Layer 5 of a small transformer language model trained on English Wikipedia (10 layers, counted from 0, width 128).
A neuron's activation on a vector x is GELU(weights . x), where the dot is the dot product.
The model reads these tokens: " and" " se" "ver" "e" " in" "j" "ur" "ies" " to" " her" " he"

The vector x that enters this layer's MLP at each token. A number n stands for (n - 128) times 0.025.
0 " and": 148, 137, 188, 120, 135, 96, 99, 197, 36, 129, 166, 152, 159, 133, 193, 133, 97, 149, 80, 135, 144, 144, 112, 141, 103, 168, 119, 135, 120, 173, 123, 126, 109, 75, 149, 115, 120, 159, 163, 45, 80, 47, 152, 90, 128, 137, 128, 68, 69, 169, 139, 146, 165, 132, 97, 127, 54, 58, 135, 31, 75, 97, 139, 174, 165, 151, 179, 101, 135, 141, 147, 201, 80, 128, 131, 99, 45, 132, 145, 214, 147, 123, 191, 190, 117, 110, 82, 75, 133, 190, 184, 90, 150, 138, 173, 159, 172, 135, 127, 133, 149, 170, 213, 81, 105, 125, 136, 121, 136, 155, 136, 169, 161, 87, 93, 65, 222, 66, 101, 75, 86, 52, 142, 137, 185, 109, 129, 104
1 " se": 60, 164, 153, 155, 149, 110, 70, 158, 6, 73, 149, 87, 148, 166, 203, 150, 100, 131, 67, 123, 145, 176, 132, 143, 104, 148, 73, 146, 193, 189, 104, 86, 109, 98, 125, 101, 192, 156, 148, 26, 148, 115, 203, 124, 138, 180, 161, 150, 98, 176, 160, 106, 158, 115, 72, 164, 116, 90, 150, 70, 155, 129, 128, 148, 169, 139, 171, 157, 190, 150, 139, 145, 155, 147, 128, 124, 115, 113, 123, 123, 167, 122, 136, 171, 106, 83, 33, 168, 141, 172, 141, 59, 100, 195, 175, 118, 62, 119, 62, 107, 150, 92, 115, 39, 102, 157, 128, 114, 162, 159, 133, 130, 129, 148, 101, 92, 166, 8, 52, 144, 127, 77, 134, 174, 181, 146, 105, 121
2 "ver": 42, 160, 140, 152, 110, 132, 107, 123, 72, 111, 153, 84, 160, 180, 168, 238, 68, 92, 61, 178, 102, 176, 119, 155, 141, 69, 88, 134, 137, 167, 78, 104, 113, 90, 155, 101, 150, 191, 209, 75, 143, 85, 171, 98, 118, 141, 145, 156, 119, 182, 145, 86, 118, 91, 94, 170, 145, 88, 176, 59, 121, 119, 141, 145, 157, 135, 174, 155, 140, 125, 115, 124, 157, 76, 91, 143, 131, 60, 147, 190, 155, 149, 103, 128, 133, 109, 74, 165, 125, 168, 179, 65, 78, 202, 131, 104, 70, 85, 127, 169, 133, 96, 98, 8, 98, 171, 150, 125, 177, 129, 98, 185, 162, 132, 77, 84, 187, 103, 53, 172, 160, 80, 115, 171, 187, 148, 120, 182
3 "e": 106, 154, 117, 105, 135, 117, 106, 97, 68, 30, 114, 48, 143, 135, 191, 161, 139, 117, 70, 159, 138, 202, 128, 173, 174, 110, 96, 130, 186, 155, 155, 92, 63, 124, 202, 121, 152, 187, 155, 47, 142, 136, 176, 129, 131, 151, 129, 108, 117, 157, 162, 88, 165, 84, 49, 154, 144, 54, 185, 80, 106, 141, 92, 137, 179, 170, 181, 145, 148, 66, 102, 126, 141, 99, 141, 142, 94, 51, 168, 151, 152, 95, 129, 151, 114, 109, 55, 166, 95, 201, 174, 99, 105, 171, 147, 125, 68, 46, 104, 116, 162, 112, 97, 118, 125, 138, 132, 130, 227, 174, 91, 165, 147, 131, 95, 93, 193, 71, 58, 144, 153, 67, 176, 145, 160, 204, 124, 106
4 " in": 74, 149, 178, 107, 162, 105, 98, 109, 73, 73, 133, 97, 110, 133, 168, 193, 73, 137, 92, 148, 81, 169, 144, 177, 148, 157, 71, 120, 149, 184, 112, 106, 100, 139, 191, 122, 207, 165, 159, 56, 152, 86, 167, 122, 134, 164, 136, 106, 100, 167, 144, 153, 139, 75, 109, 182, 168, 66, 180, 63, 85, 107, 107, 138, 171, 179, 202, 150, 131, 97, 148, 179, 144, 88, 68, 119, 88, 109, 163, 125, 171, 110, 77, 190, 84, 106, 21, 162, 120, 187, 142, 73, 154, 158, 111, 111, 86, 98, 99, 154, 203, 88, 126, 39, 116, 119, 188, 114, 177, 151, 110, 136, 166, 119, 75, 114, 206, 62, 72, 147, 106, 100, 157, 191, 164, 168, 79, 98
5 "j": 145, 137, 174, 136, 177, 44, 139, 157, 52, 94, 189, 109, 154, 138, 134, 183, 125, 138, 60, 179, 85, 189, 151, 157, 165, 161, 74, 112, 174, 147, 113, 119, 132, 118, 191, 124, 156, 178, 126, 73, 201, 111, 132, 111, 178, 149, 194, 148, 111, 124, 140, 120, 104, 103, 55, 142, 148, 85, 181, 34, 90, 118, 71, 149, 176, 114, 230, 129, 171, 123, 139, 195, 83, 122, 134, 165, 98, 113, 139, 91, 173, 110, 139, 211, 87, 97, 39, 170, 127, 133, 153, 71, 152, 194, 125, 76, 95, 69, 112, 113, 184, 100, 129, 123, 78, 127, 97, 117, 166, 95, 74, 144, 148, 122, 117, 125, 63, 52, 57, 157, 121, 84, 146, 132, 146, 208, 98, 106
6 "ur": 126, 151, 180, 130, 131, 128, 150, 132, 64, 82, 108, 133, 140, 138, 178, 201, 111, 88, 67, 149, 76, 147, 76, 177, 180, 170, 53, 95, 91, 184, 85, 98, 107, 54, 130, 141, 121, 180, 138, 19, 153, 106, 156, 110, 137, 151, 97, 197, 116, 128, 153, 160, 166, 108, 53, 131, 173, 54, 131, 49, 111, 127, 150, 69, 162, 91, 145, 173, 201, 148, 137, 135, 142, 94, 98, 129, 127, 56, 104, 131, 187, 152, 98, 148, 84, 83, 91, 159, 143, 180, 173, 88, 148, 183, 159, 132, 69, 105, 100, 144, 145, 76, 162, 84, 82, 142, 191, 119, 146, 151, 85, 221, 162, 145, 132, 158, 114, 43, 63, 137, 163, 163, 200, 98, 185, 149, 138, 133
7 "ies": 78, 175, 211, 74, 136, 103, 79, 136, 128, 73, 110, 113, 155, 140, 145, 169, 90, 82, 40, 190, 111, 207, 106, 143, 172, 183, 55, 84, 103, 213, 118, 113, 94, 134, 139, 109, 128, 141, 154, 42, 119, 105, 154, 70, 132, 179, 159, 101, 125, 182, 188, 149, 136, 124, 69, 147, 157, 84, 163, 74, 142, 113, 136, 138, 137, 117, 211, 140, 129, 110, 87, 214, 120, 98, 123, 114, 72, 58, 170, 160, 187, 129, 81, 177, 112, 116, 85, 172, 88, 188, 128, 69, 87, 173, 180, 93, 109, 92, 98, 138, 169, 128, 62, 115, 98, 159, 149, 138, 139, 161, 94, 149, 166, 139, 97, 125, 161, 27, 83, 158, 177, 114, 165, 98, 206, 153, 154, 114
8 " to": 81, 176, 234, 106, 132, 123, 118, 109, 96, 88, 112, 101, 158, 127, 165, 197, 71, 74, 90, 165, 110, 183, 159, 150, 193, 155, 53, 123, 154, 132, 105, 115, 51, 128, 144, 93, 202, 143, 141, 50, 112, 39, 162, 113, 138, 196, 148, 165, 111, 134, 177, 168, 111, 130, 73, 179, 129, 45, 139, 79, 138, 151, 131, 109, 144, 164, 216, 118, 118, 136, 110, 198, 97, 109, 95, 156, 82, 70, 143, 134, 183, 102, 111, 171, 118, 97, 58, 145, 132, 191, 168, 95, 144, 147, 147, 103, 137, 91, 103, 119, 192, 79, 124, 50, 119, 129, 197, 121, 143, 150, 138, 156, 148, 150, 49, 110, 201, 37, 68, 134, 110, 86, 139, 154, 124, 167, 158, 117
9 " her": 36, 146, 177, 108, 119, 73, 99, 109, 26, 64, 173, 83, 141, 148, 161, 185, 86, 126, 76, 152, 126, 156, 162, 150, 138, 168, 103, 91, 105, 143, 110, 124, 80, 89, 197, 132, 171, 150, 109, 45, 141, 105, 143, 175, 97, 190, 115, 111, 101, 198, 122, 164, 120, 122, 96, 172, 142, 75, 119, 46, 127, 121, 85, 184, 189, 167, 171, 112, 172, 112, 63, 197, 134, 120, 113, 166, 64, 96, 138, 120, 194, 110, 137, 175, 158, 94, 52, 189, 125, 232, 129, 92, 132, 187, 159, 91, 88, 117, 81, 152, 196, 122, 145, 104, 98, 189, 153, 131, 151, 137, 99, 142, 142, 93, 66, 92, 179, 65, 55, 164, 121, 126, 146, 159, 162, 135, 148, 130
10 " he": 58, 167, 167, 137, 130, 108, 103, 99, 67, 73, 142, 114, 149, 130, 144, 205, 52, 138, 48, 144, 130, 115, 155, 114, 184, 177, 115, 90, 173, 131, 143, 101, 142, 88, 184, 124, 180, 145, 139, 49, 124, 124, 181, 151, 112, 210, 125, 109, 129, 189, 135, 145, 142, 117, 82, 177, 124, 30, 147, 56, 128, 167, 129, 203, 168, 157, 141, 82, 183, 106, 94, 191, 123, 155, 113, 134, 73, 114, 137, 144, 177, 95, 103, 149, 128, 75, 93, 167, 126, 190, 180, 41, 135, 208, 149, 99, 75, 76, 71, 117, 218, 122, 132, 60, 82, 159, 150, 104, 137, 123, 109, 175, 160, 93, 51, 119, 154, 61, 78, 125, 160, 103, 113, 150, 182, 162, 126, 114

Each question shows the input weights of one neuron of the MLP. A number n stands for (n - 128) times 0.01.

n442: 179, 148, 114, 111, 147, 127, 112, 97, 129, 152, 148, 101, 144, 127, 108, 141, 119, 142, 151, 132, 96, 142, 121, 123, 152, 120, 126, 155, 92, 110, 121, 118, 141, 127, 159, 131, 135, 142, 97, 145, 127, 154, 102, 115, 100, 135, 92, 91, 138, 150, 148, 152, 125, 99, 159, 127, 127, 151, 145, 160, 140, 152, 146, 160, 125, 166, 177, 108, 125, 86, 148, 101, 99, 125, 137, 154, 123, 147, 116, 136, 100, 139, 156, 109, 132, 130, 131, 121, 174, 112, 124, 102, 116, 145, 88, 123, 141, 111, 105, 94, 107, 137, 135, 113, 143, 152, 109, 115, 139, 125, 151, 93, 114, 126, 52, 128, 156, 119, 149, 129, 137, 114, 122, 141, 141, 131, 91, 109
Its two highest activations, in order, are on tokens 4 " in", 10 " he"

n153: 126, 105, 113, 83, 140, 116, 114, 127, 102, 137, 114, 114, 96, 129, 110, 115, 99, 132, 123, 160, 144, 138, 129, 134, 141, 108, 123, 129, 112, 118, 147, 111, 162, 153, 103, 152, 148, 113, 133, 122, 130, 169, 136, 107, 143, 147, 110, 119, 63, 114, 115, 166, 152, 105, 162, 142, 107, 132, 133, 109, 137, 81, 123, 107, 133, 127, 120, 124, 138, 112, 147, 83, 116, 137, 102, 143, 152, 115, 147, 105, 135, 158, 146, 128, 123, 196, 151, 157, 92, 146, 157, 127, 118, 151, 97, 159, 133, 131, 125, 148, 123, 93, 131, 143, 123, 101, 112, 134, 151, 180, 137, 119, 115, 125, 118, 85, 115, 173, 157, 158, 106, 105, 131, 121, 160, 131, 129, 163
Its three highest activations, in order, are on tokens 3 "e", 4 " in", 2 "ver"

n414: 169, 103, 101, 152, 127, 133, 127, 133, 128, 117, 87, 139, 138, 125, 157, 153, 153, 168, 135, 148, 138, 110, 146, 164, 133, 154, 110, 133, 108, 101, 151, 129, 134, 94, 93, 155, 68, 110, 115, 135, 155, 136, 91, 139, 119, 127, 82, 151, 160, 136, 108, 115, 131, 99, 127, 120, 131, 125, 169, 155, 100, 96, 139, 131, 106, 135, 148, 146, 155, 137, 115, 135, 102, 98, 149, 118, 166, 134, 149, 110, 109, 101, 138, 146, 118, 133, 162, 144, 112, 159, 96, 90, 151, 127, 152, 122, 105, 78, 144, 161, 99, 134, 98, 108, 127, 120, 97, 124, 155, 110, 159, 156, 129, 145, 140, 101, 159, 136, 131, 103, 106, 93, 103, 144, 129, 134, 131, 165
Which token does this neuron like most? 3 "e"

n649: 99, 133, 162, 104, 91, 129, 111, 148, 129, 177, 128, 110, 152, 127, 124, 119, 160, 74, 112, 110, 159, 112, 113, 128, 91, 112, 137, 148, 165, 132, 129, 142, 106, 145, 106, 157, 159, 102, 142, 118, 106, 180, 186, 125, 122, 91, 125, 135, 146, 155, 138, 127, 148, 108, 132, 138, 117, 139, 130, 142, 94, 146, 145, 116, 80, 107, 100, 120, 118, 116, 130, 109, 122, 139, 173, 126, 168, 114, 139, 154, 138, 133, 163, 144, 96, 148, 108, 154, 111, 127, 122, 141, 142, 122, 114, 118, 116, 99, 144, 153, 171, 142, 101, 124, 89, 129, 107, 89, 123, 124, 139, 69, 158, 133, 140, 104, 132, 151, 103, 154, 127, 84, 189, 118, 130, 89, 98, 157
Its three highest activations, in order, are on tokens 1 " se", 2 "ver", 3 "e"

n332: 130, 104, 127, 133, 144, 125, 127, 148, 151, 149, 171, 146, 103, 99, 143, 116, 144, 141, 117, 116, 143, 119, 141, 139, 121, 122, 146, 130, 129, 104, 94, 134, 196, 158, 111, 129, 93, 142, 138, 186, 118, 160, 96, 98, 142, 134, 142, 130, 135, 110, 117, 148, 91, 136, 138, 127, 148, 91, 148, 134, 125, 108, 106, 116, 161, 159, 95, 112, 108, 99, 162, 128, 125, 97, 115, 158, 111, 109, 108, 128, 138, 147, 99, 138, 144, 106, 129, 118, 103, 119, 139, 129, 132, 119, 148, 72, 116, 129, 127, 124, 98, 142, 163, 136, 134, 172, 125, 145, 112, 122, 118, 109, 106, 158, 131, 98, 135, 86, 158, 112, 117, 110, 110, 221, 130, 168, 139, 108
Which token does this neuron like most? 5 "j"

n653: 149, 105, 126, 142, 83, 85, 113, 100, 85, 134, 160, 116, 99, 94, 150, 125, 158, 161, 95, 115, 168, 112, 124, 97, 130, 141, 100, 84, 119, 105, 133, 129, 145, 97, 164, 128, 143, 79, 145, 135, 181, 114, 165, 152, 129, 140, 132, 122, 149, 128, 84, 122, 130, 86, 158, 102, 167, 109, 129, 155, 128, 133, 131, 135, 130, 111, 102, 106, 171, 143, 136, 119, 138, 112, 150, 132, 145, 159, 115, 138, 169, 131, 167, 163, 170, 138, 99, 140, 99, 86, 116, 143, 147, 97, 91, 142, 100, 150, 131, 167, 129, 112, 170, 140, 116, 113, 131, 113, 162, 173, 115, 98, 71, 124, 149, 149, 148, 110, 122, 126, 90, 131, 127, 106, 136, 149, 148, 141
Its three highest activations, in order, are on tokens 9 " her", 5 "j", 1 " se"

n36: 142, 134, 134, 125, 111, 151, 121, 112, 125, 150, 151, 141, 141, 117, 128, 128, 111, 125, 128, 117, 157, 94, 96, 107, 163, 130, 117, 136, 110, 114, 103, 147, 138, 167, 155, 108, 108, 152, 104, 137, 137, 147, 153, 140, 103, 155, 74, 139, 71, 142, 108, 115, 109, 153, 153, 127, 130, 143, 143, 119, 174, 127, 100, 156, 139, 146, 134, 107, 151, 120, 154, 131, 161, 134, 133, 112, 91, 136, 139, 113, 135, 125, 107, 119, 125, 100, 168, 122, 114, 105, 135, 155, 129, 145, 129, 169, 149, 129, 87, 113, 124, 120, 98, 132, 195, 108, 128, 98, 112, 117, 126, 142, 75, 110, 122, 123, 113, 84, 133, 136, 134, 149, 108, 146, 143, 129, 112, 129
On which token does it fire most, and how strongly? 10 " he", at about 1.4

n185: 131, 118, 158, 111, 157, 202, 105, 108, 135, 124, 115, 126, 131, 108, 111, 114, 135, 98, 178, 144, 134, 148, 98, 151, 161, 135, 118, 161, 119, 142, 108, 75, 148, 139, 95, 133, 149, 74, 117, 138, 138, 105, 123, 91, 139, 95, 106, 112, 153, 111, 133, 143, 144, 107, 146, 135, 161, 136, 111, 122, 158, 144, 106, 109, 104, 122, 128, 122, 105, 135, 143, 124, 122, 127, 95, 104, 137, 139, 135, 171, 113, 137, 122, 121, 122, 126, 137, 111, 75, 113, 110, 145, 157, 126, 156, 201, 157, 107, 110, 126, 152, 120, 139, 141, 158, 90, 136, 100, 161, 151, 162, 137, 149, 116, 105, 120, 119, 122, 99, 155, 97, 78, 116, 193, 164, 107, 132, 111
Its two highest activations, in order, are on tokens 8 " to", 4 " in"

n500: 143, 119, 116, 92, 152, 127, 150, 101, 131, 95, 154, 112, 120, 130, 120, 135, 137, 166, 146, 111, 129, 78, 162, 115, 161, 142, 129, 139, 192, 142, 149, 149, 130, 123, 132, 185, 86, 101, 146, 169, 165, 136, 118, 149, 117, 139, 87, 110, 131, 105, 132, 91, 125, 109, 117, 110, 121, 90, 120, 130, 139, 114, 146, 96, 124, 143, 123, 152, 142, 146, 125, 165, 132, 109, 137, 113, 162, 123, 152, 147, 108, 140, 117, 121, 103, 123, 142, 120, 98, 119, 140, 124, 126, 134, 118, 176, 122, 106, 143, 144, 119, 159, 139, 148, 125, 148, 105, 176, 108, 117, 81, 154, 85, 145, 128, 100, 178, 142, 105, 113, 114, 73, 156, 110, 140, 137, 73, 105
On which token does it fire most, and how strongly? 3 "e", at about 3

n471: 150, 142, 175, 125, 134, 135, 123, 129, 149, 139, 131, 126, 159, 153, 119, 123, 122, 119, 97, 79, 128, 127, 131, 141, 116, 135, 108, 164, 135, 153, 146, 123, 147, 153, 95, 96, 128, 157, 92, 139, 102, 98, 138, 130, 128, 136, 151, 147, 95, 77, 119, 143, 90, 173, 147, 150, 121, 125, 81, 109, 127, 112, 160, 95, 118, 151, 118, 126, 152, 91, 71, 109, 155, 157, 112, 167, 109, 158, 131, 108, 118, 137, 123, 114, 127, 96, 118, 146, 141, 120, 127, 117, 163, 99, 139, 167, 162, 121, 152, 115, 131, 119, 159, 121, 136, 127, 118, 140, 135, 95, 128, 109, 106, 182, 107, 160, 120, 131, 135, 127, 122, 131, 88, 128, 106, 138, 120, 137
Which token does this neuron like most? 8 " to"

n310: 120, 123, 183, 163, 132, 109, 66, 142, 120, 99, 132, 101, 136, 126, 113, 144, 112, 128, 167, 126, 167, 121, 139, 155, 137, 183, 129, 101, 127, 110, 79, 119, 106, 154, 131, 130, 85, 92, 115, 156, 115, 101, 148, 142, 171, 148, 98, 163, 129, 135, 130, 98, 122, 120, 149, 97, 105, 153, 120, 115, 105, 165, 86, 95, 86, 117, 129, 155, 110, 118, 137, 115, 111, 95, 113, 112, 144, 156, 148, 145, 131, 129, 162, 101, 121, 121, 142, 143, 144, 96, 132, 109, 113, 145, 122, 134, 124, 100, 123, 168, 85, 154, 151, 110, 129, 117, 189, 146, 184, 146, 155, 135, 112, 110, 97, 142, 180, 192, 140, 116, 102, 123, 138, 143, 87, 146, 146, 93
Which token does this neuron like most? 8 " to"

n282: 104, 101, 122, 136, 118, 154, 116, 110, 106, 165, 110, 123, 91, 167, 114, 106, 138, 110, 159, 88, 143, 103, 162, 162, 74, 122, 134, 104, 161, 158, 148, 93, 123, 73, 108, 140, 137, 112, 164, 152, 128, 160, 150, 127, 176, 154, 140, 126, 132, 100, 150, 110, 140, 189, 143, 126, 116, 137, 136, 108, 127, 130, 132, 149, 114, 107, 157, 130, 114, 116, 60, 126, 104, 156, 102, 149, 113, 161, 114, 97, 129, 132, 122, 121, 97, 109, 153, 125, 131, 130, 103, 110, 109, 136, 152, 197, 190, 146, 100, 102, 114, 138, 120, 139, 127, 111, 155, 156, 180, 111, 130, 108, 119, 142, 114, 129, 122, 125, 130, 94, 122, 136, 99, 140, 167, 97, 123, 120
Which token does this neuron like most? 1 " se"

n425: 147, 115, 125, 106, 87, 108, 119, 86, 128, 83, 162, 114, 144, 129, 131, 128, 141, 95, 100, 122, 87, 140, 118, 167, 123, 100, 126, 135, 129, 112, 113, 101, 149, 104, 107, 146, 142, 116, 120, 114, 133, 125, 156, 116, 150, 128, 112, 91, 143, 181, 116, 126, 161, 129, 145, 99, 156, 156, 161, 137, 137, 163, 84, 116, 152, 125, 118, 161, 112, 119, 137, 113, 147, 97, 109, 80, 176, 119, 129, 131, 179, 107, 144, 129, 166, 171, 115, 101, 129, 109, 139, 114, 116, 85, 97, 129, 142, 150, 128, 107, 151, 164, 181, 101, 155, 138, 113, 120, 110, 120, 99, 166, 158, 104, 112, 116, 122, 191, 117, 128, 134, 145, 160, 130, 117, 132, 155, 123
Its three highest activations, in order, are on tokens 2 "ver", 3 "e", 6 "ur"

n329: 133, 92, 133, 153, 119, 106, 115, 143, 180, 160, 89, 139, 131, 181, 128, 133, 123, 113, 149, 111, 154, 93, 156, 131, 151, 128, 120, 107, 111, 167, 138, 155, 98, 177, 138, 122, 88, 155, 152, 146, 144, 96, 142, 107, 107, 136, 111, 115, 104, 148, 112, 132, 110, 154, 115, 150, 156, 101, 134, 99, 126, 121, 124, 133, 147, 98, 93, 139, 136, 130, 124, 127, 91, 184, 88, 144, 115, 134, 73, 134, 148, 122, 119, 127, 119, 165, 125, 188, 110, 105, 177, 168, 70, 113, 139, 148, 153, 126, 149, 145, 150, 157, 88, 133, 72, 108, 142, 138, 76, 104, 119, 68, 106, 115, 122, 135, 132, 130, 147, 97, 87, 150, 112, 141, 148, 105, 174, 132
Which token does this neuron like most? 7 "ies"

n273: 126, 129, 113, 147, 125, 164, 130, 127, 150, 132, 134, 125, 154, 129, 116, 120, 118, 137, 137, 128, 126, 131, 113, 114, 121, 116, 134, 148, 136, 117, 153, 155, 122, 147, 162, 80, 119, 137, 176, 131, 148, 173, 72, 127, 130, 93, 121, 116, 93, 186, 118, 102, 111, 123, 157, 95, 130, 103, 147, 123, 119, 128, 106, 126, 119, 109, 88, 81, 189, 85, 161, 115, 168, 151, 94, 134, 95, 107, 125, 130, 135, 96, 160, 106, 153, 93, 118, 131, 143, 116, 123, 105, 140, 136, 112, 180, 117, 153, 133, 81, 138, 173, 141, 104, 94, 163, 144, 140, 112, 126, 139, 150, 119, 127, 146, 189, 154, 173, 105, 181, 110, 85, 63, 145, 115, 164, 118, 94
Its three highest activations, in order, are on tokens 10 " he", 2 "ver", 3 "e"

n564: 99, 98, 178, 106, 125, 157, 152, 141, 135, 123, 145, 171, 104, 132, 157, 114, 98, 71, 126, 121, 82, 122, 114, 57, 123, 144, 94, 142, 85, 90, 126, 123, 129, 142, 176, 148, 109, 95, 141, 96, 119, 143, 146, 126, 175, 136, 100, 134, 93, 153, 82, 109, 89, 173, 137, 163, 128, 132, 90, 172, 114, 152, 148, 88, 113, 144, 146, 111, 113, 91, 165, 127, 98, 144, 152, 142, 131, 141, 132, 106, 137, 133, 91, 133, 147, 160, 166, 116, 118, 172, 170, 144, 88, 135, 108, 149, 111, 130, 142, 152, 150, 134, 122, 153, 152, 128, 141, 157, 142, 106, 96, 161, 121, 100, 117, 155, 144, 120, 133, 60, 103, 164, 147, 93, 125, 119, 147, 112
Its three highest activations, in order, are on tokens 8 " to", 6 "ur", 7 "ies"

n160: 132, 143, 122, 152, 149, 106, 100, 152, 147, 133, 138, 133, 146, 123, 141, 146, 130, 165, 137, 73, 167, 102, 152, 144, 95, 121, 110, 132, 93, 133, 115, 107, 135, 100, 122, 145, 88, 110, 118, 172, 123, 133, 188, 140, 149, 113, 131, 159, 129, 127, 107, 105, 90, 126, 122, 169, 107, 135, 154, 166, 151, 86, 121, 144, 97, 107, 127, 115, 108, 110, 86, 99, 118, 107, 165, 131, 150, 113, 141, 82, 114, 101, 158, 114, 209, 82, 105, 102, 125, 140, 130, 145, 124, 143, 143, 146, 108, 88, 148, 140, 136, 134, 140, 127, 134, 146, 126, 124, 111, 162, 169, 145, 95, 122, 94, 141, 165, 142, 104, 152, 136, 127, 146, 146, 128, 102, 125, 107
On which token does it fire most, and how strongly? 1 " se", at about 0.11

n585: 155, 132, 189, 174, 114, 150, 74, 132, 155, 126, 69, 116, 104, 127, 83, 125, 136, 132, 124, 106, 129, 121, 132, 150, 115, 122, 93, 149, 168, 142, 149, 123, 126, 158, 123, 134, 168, 151, 94, 120, 109, 136, 172, 108, 168, 101, 117, 98, 104, 152, 113, 121, 103, 120, 132, 120, 140, 131, 138, 175, 90, 97, 116, 111, 122, 119, 135, 172, 100, 104, 145, 106, 153, 118, 115, 119, 116, 110, 102, 99, 146, 125, 154, 123, 123, 139, 148, 141, 103, 127, 115, 149, 136, 150, 111, 146, 85, 124, 137, 149, 133, 130, 151, 137, 135, 121, 126, 88, 135, 104, 156, 106, 158, 75, 130, 127, 128, 213, 117, 128, 148, 86, 144, 176, 159, 77, 124, 106
Which token does this neuron like most? 4 " in"

n684: 148, 140, 127, 98, 136, 139, 180, 124, 155, 127, 145, 101, 178, 127, 139, 137, 130, 119, 116, 150, 163, 115, 119, 92, 129, 85, 164, 163, 140, 113, 108, 133, 101, 120, 133, 106, 123, 130, 165, 96, 116, 160, 128, 110, 129, 110, 124, 147, 161, 117, 128, 141, 156, 115, 128, 156, 162, 116, 128, 126, 121, 123, 143, 118, 95, 120, 137, 87, 135, 149, 114, 115, 113, 114, 130, 137, 102, 85, 127, 131, 108, 135, 91, 119, 139, 152, 140, 94, 117, 127, 154, 120, 143, 127, 121, 144, 159, 107, 150, 111, 166, 142, 159, 124, 115, 131, 141, 141, 101, 121, 143, 122, 153, 91, 118, 114, 168, 149, 146, 70, 147, 135, 81, 131, 129, 118, 127, 83
On which token does it fire most, and how strongly? 0 " and", at about 2.8

n211: 104, 152, 81, 168, 93, 169, 183, 108, 134, 120, 169, 110, 151, 102, 70, 105, 92, 130, 99, 131, 158, 137, 148, 101, 132, 130, 133, 119, 134, 147, 148, 123, 97, 108, 150, 137, 121, 54, 130, 153, 130, 139, 160, 124, 99, 116, 103, 142, 141, 138, 113, 128, 93, 142, 108, 111, 86, 127, 145, 101, 118, 125, 165, 163, 123, 136, 116, 109, 89, 117, 126, 101, 127, 161, 152, 177, 131, 104, 151, 93, 98, 130, 154, 163, 87, 103, 127, 185, 148, 148, 131, 127, 162, 96, 120, 133, 138, 140, 155, 139, 98, 140, 154, 162, 135, 150, 96, 151, 83, 142, 82, 123, 167, 131, 132, 132, 126, 104, 132, 119, 172, 115, 115, 155, 127, 113, 155, 150
Which token does this neuron like most? 10 " he"

n69: 170, 112, 132, 105, 114, 129, 144, 161, 136, 124, 167, 153, 164, 139, 110, 193, 107, 121, 101, 91, 128, 103, 120, 102, 134, 93, 126, 124, 177, 124, 145, 127, 114, 109, 126, 110, 90, 108, 82, 132, 115, 131, 100, 142, 116, 139, 145, 79, 168, 101, 126, 116, 130, 119, 139, 153, 89, 144, 172, 108, 92, 154, 139, 120, 137, 115, 138, 113, 126, 146, 136, 79, 93, 142, 149, 136, 151, 116, 150, 108, 121, 156, 129, 66, 121, 131, 118, 116, 110, 107, 125, 121, 139, 168, 113, 126, 82, 164, 150, 156, 162, 80, 172, 127, 118, 115, 137, 154, 131, 77, 135, 164, 141, 156, 154, 173, 124, 148, 114, 151, 142, 82, 159, 82, 166, 122, 112, 160
Its two highest activations, in order, are on tokens 5 "j", 6 "ur"

n750: 182, 132, 133, 106, 106, 110, 122, 128, 109, 88, 142, 124, 120, 109, 137, 130, 154, 120, 137, 143, 132, 103, 127, 123, 108, 136, 134, 139, 93, 129, 141, 115, 144, 139, 128, 117, 105, 117, 108, 136, 141, 79, 200, 121, 174, 76, 143, 115, 69, 104, 137, 72, 101, 181, 114, 169, 172, 136, 113, 128, 76, 135, 131, 184, 154, 102, 120, 103, 149, 193, 155, 113, 146, 162, 151, 153, 158, 147, 100, 146, 131, 152, 140, 93, 147, 126, 150, 129, 132, 120, 143, 162, 150, 148, 125, 173, 131, 70, 143, 116, 87, 117, 114, 133, 109, 131, 102, 119, 120, 103, 93, 72, 180, 165, 139, 115, 155, 108, 119, 127, 110, 98, 119, 133, 145, 156, 97, 115
Its three highest activations, in order, are on tokens 5 "j", 0 " and", 1 " se"

n554: 137, 106, 124, 138, 139, 123, 125, 124, 148, 153, 91, 104, 144, 157, 129, 108, 145, 113, 130, 127, 94, 117, 124, 95, 134, 124, 149, 105, 140, 93, 171, 110, 156, 113, 162, 137, 144, 118, 143, 111, 127, 149, 144, 132, 118, 104, 94, 85, 156, 138, 171, 158, 145, 141, 112, 119, 146, 167, 131, 122, 83, 125, 122, 114, 130, 116, 121, 119, 105, 111, 139, 96, 116, 109, 107, 131, 111, 202, 104, 122, 92, 140, 113, 123, 155, 136, 127, 142, 102, 164, 130, 133, 132, 150, 162, 122, 135, 114, 135, 134, 145, 144, 127, 111, 128, 140, 87, 150, 157, 130, 139, 89, 156, 102, 159, 135, 141, 129, 102, 139, 137, 125, 131, 141, 122, 113, 123, 110
Which token does this neuron like most? 3 "e"

n555: 177, 124, 101, 119, 142, 134, 150, 164, 137, 109, 120, 117, 150, 143, 129, 101, 144, 107, 131, 133, 154, 103, 133, 107, 146, 147, 98, 108, 111, 75, 138, 133, 131, 156, 146, 131, 66, 138, 186, 128, 105, 117, 77, 143, 114, 139, 132, 95, 137, 170, 140, 122, 129, 85, 150, 114, 119, 151, 134, 121, 133, 125, 146, 123, 119, 134, 125, 169, 193, 129, 151, 142, 151, 124, 149, 131, 129, 120, 133, 78, 137, 90, 135, 141, 115, 121, 163, 122, 88, 131, 132, 136, 121, 119, 91, 70, 92, 151, 137, 122, 136, 128, 115, 155, 141, 98, 122, 138, 101, 94, 129, 134, 169, 92, 155, 106, 156, 113, 148, 133, 145, 101, 102, 91, 190, 129, 171, 145
On which token does it fire most, and how strongly? 7 "ies", at about 0.69

n691: 122, 96, 120, 133, 132, 129, 129, 96, 134, 108, 146, 147, 148, 114, 99, 163, 131, 158, 118, 120, 132, 95, 127, 178, 77, 157, 120, 159, 131, 162, 118, 178, 154, 125, 113, 133, 143, 103, 83, 106, 151, 163, 138, 164, 147, 126, 159, 53, 190, 110, 127, 124, 129, 104, 134, 118, 159, 118, 105, 121, 112, 90, 118, 129, 136, 106, 101, 120, 170, 115, 147, 123, 146, 142, 154, 120, 129, 130, 139, 114, 123, 109, 128, 131, 81, 137, 108, 117, 65, 135, 122, 133, 142, 156, 125, 146, 144, 141, 81, 141, 121, 162, 114, 132, 108, 138, 143, 109, 131, 87, 89, 145, 117, 116, 126, 106, 165, 153, 132, 138, 126, 142, 162, 169, 104, 97, 138, 120
On which token does it fire most, and how strongly? 9 " her", at about 2.1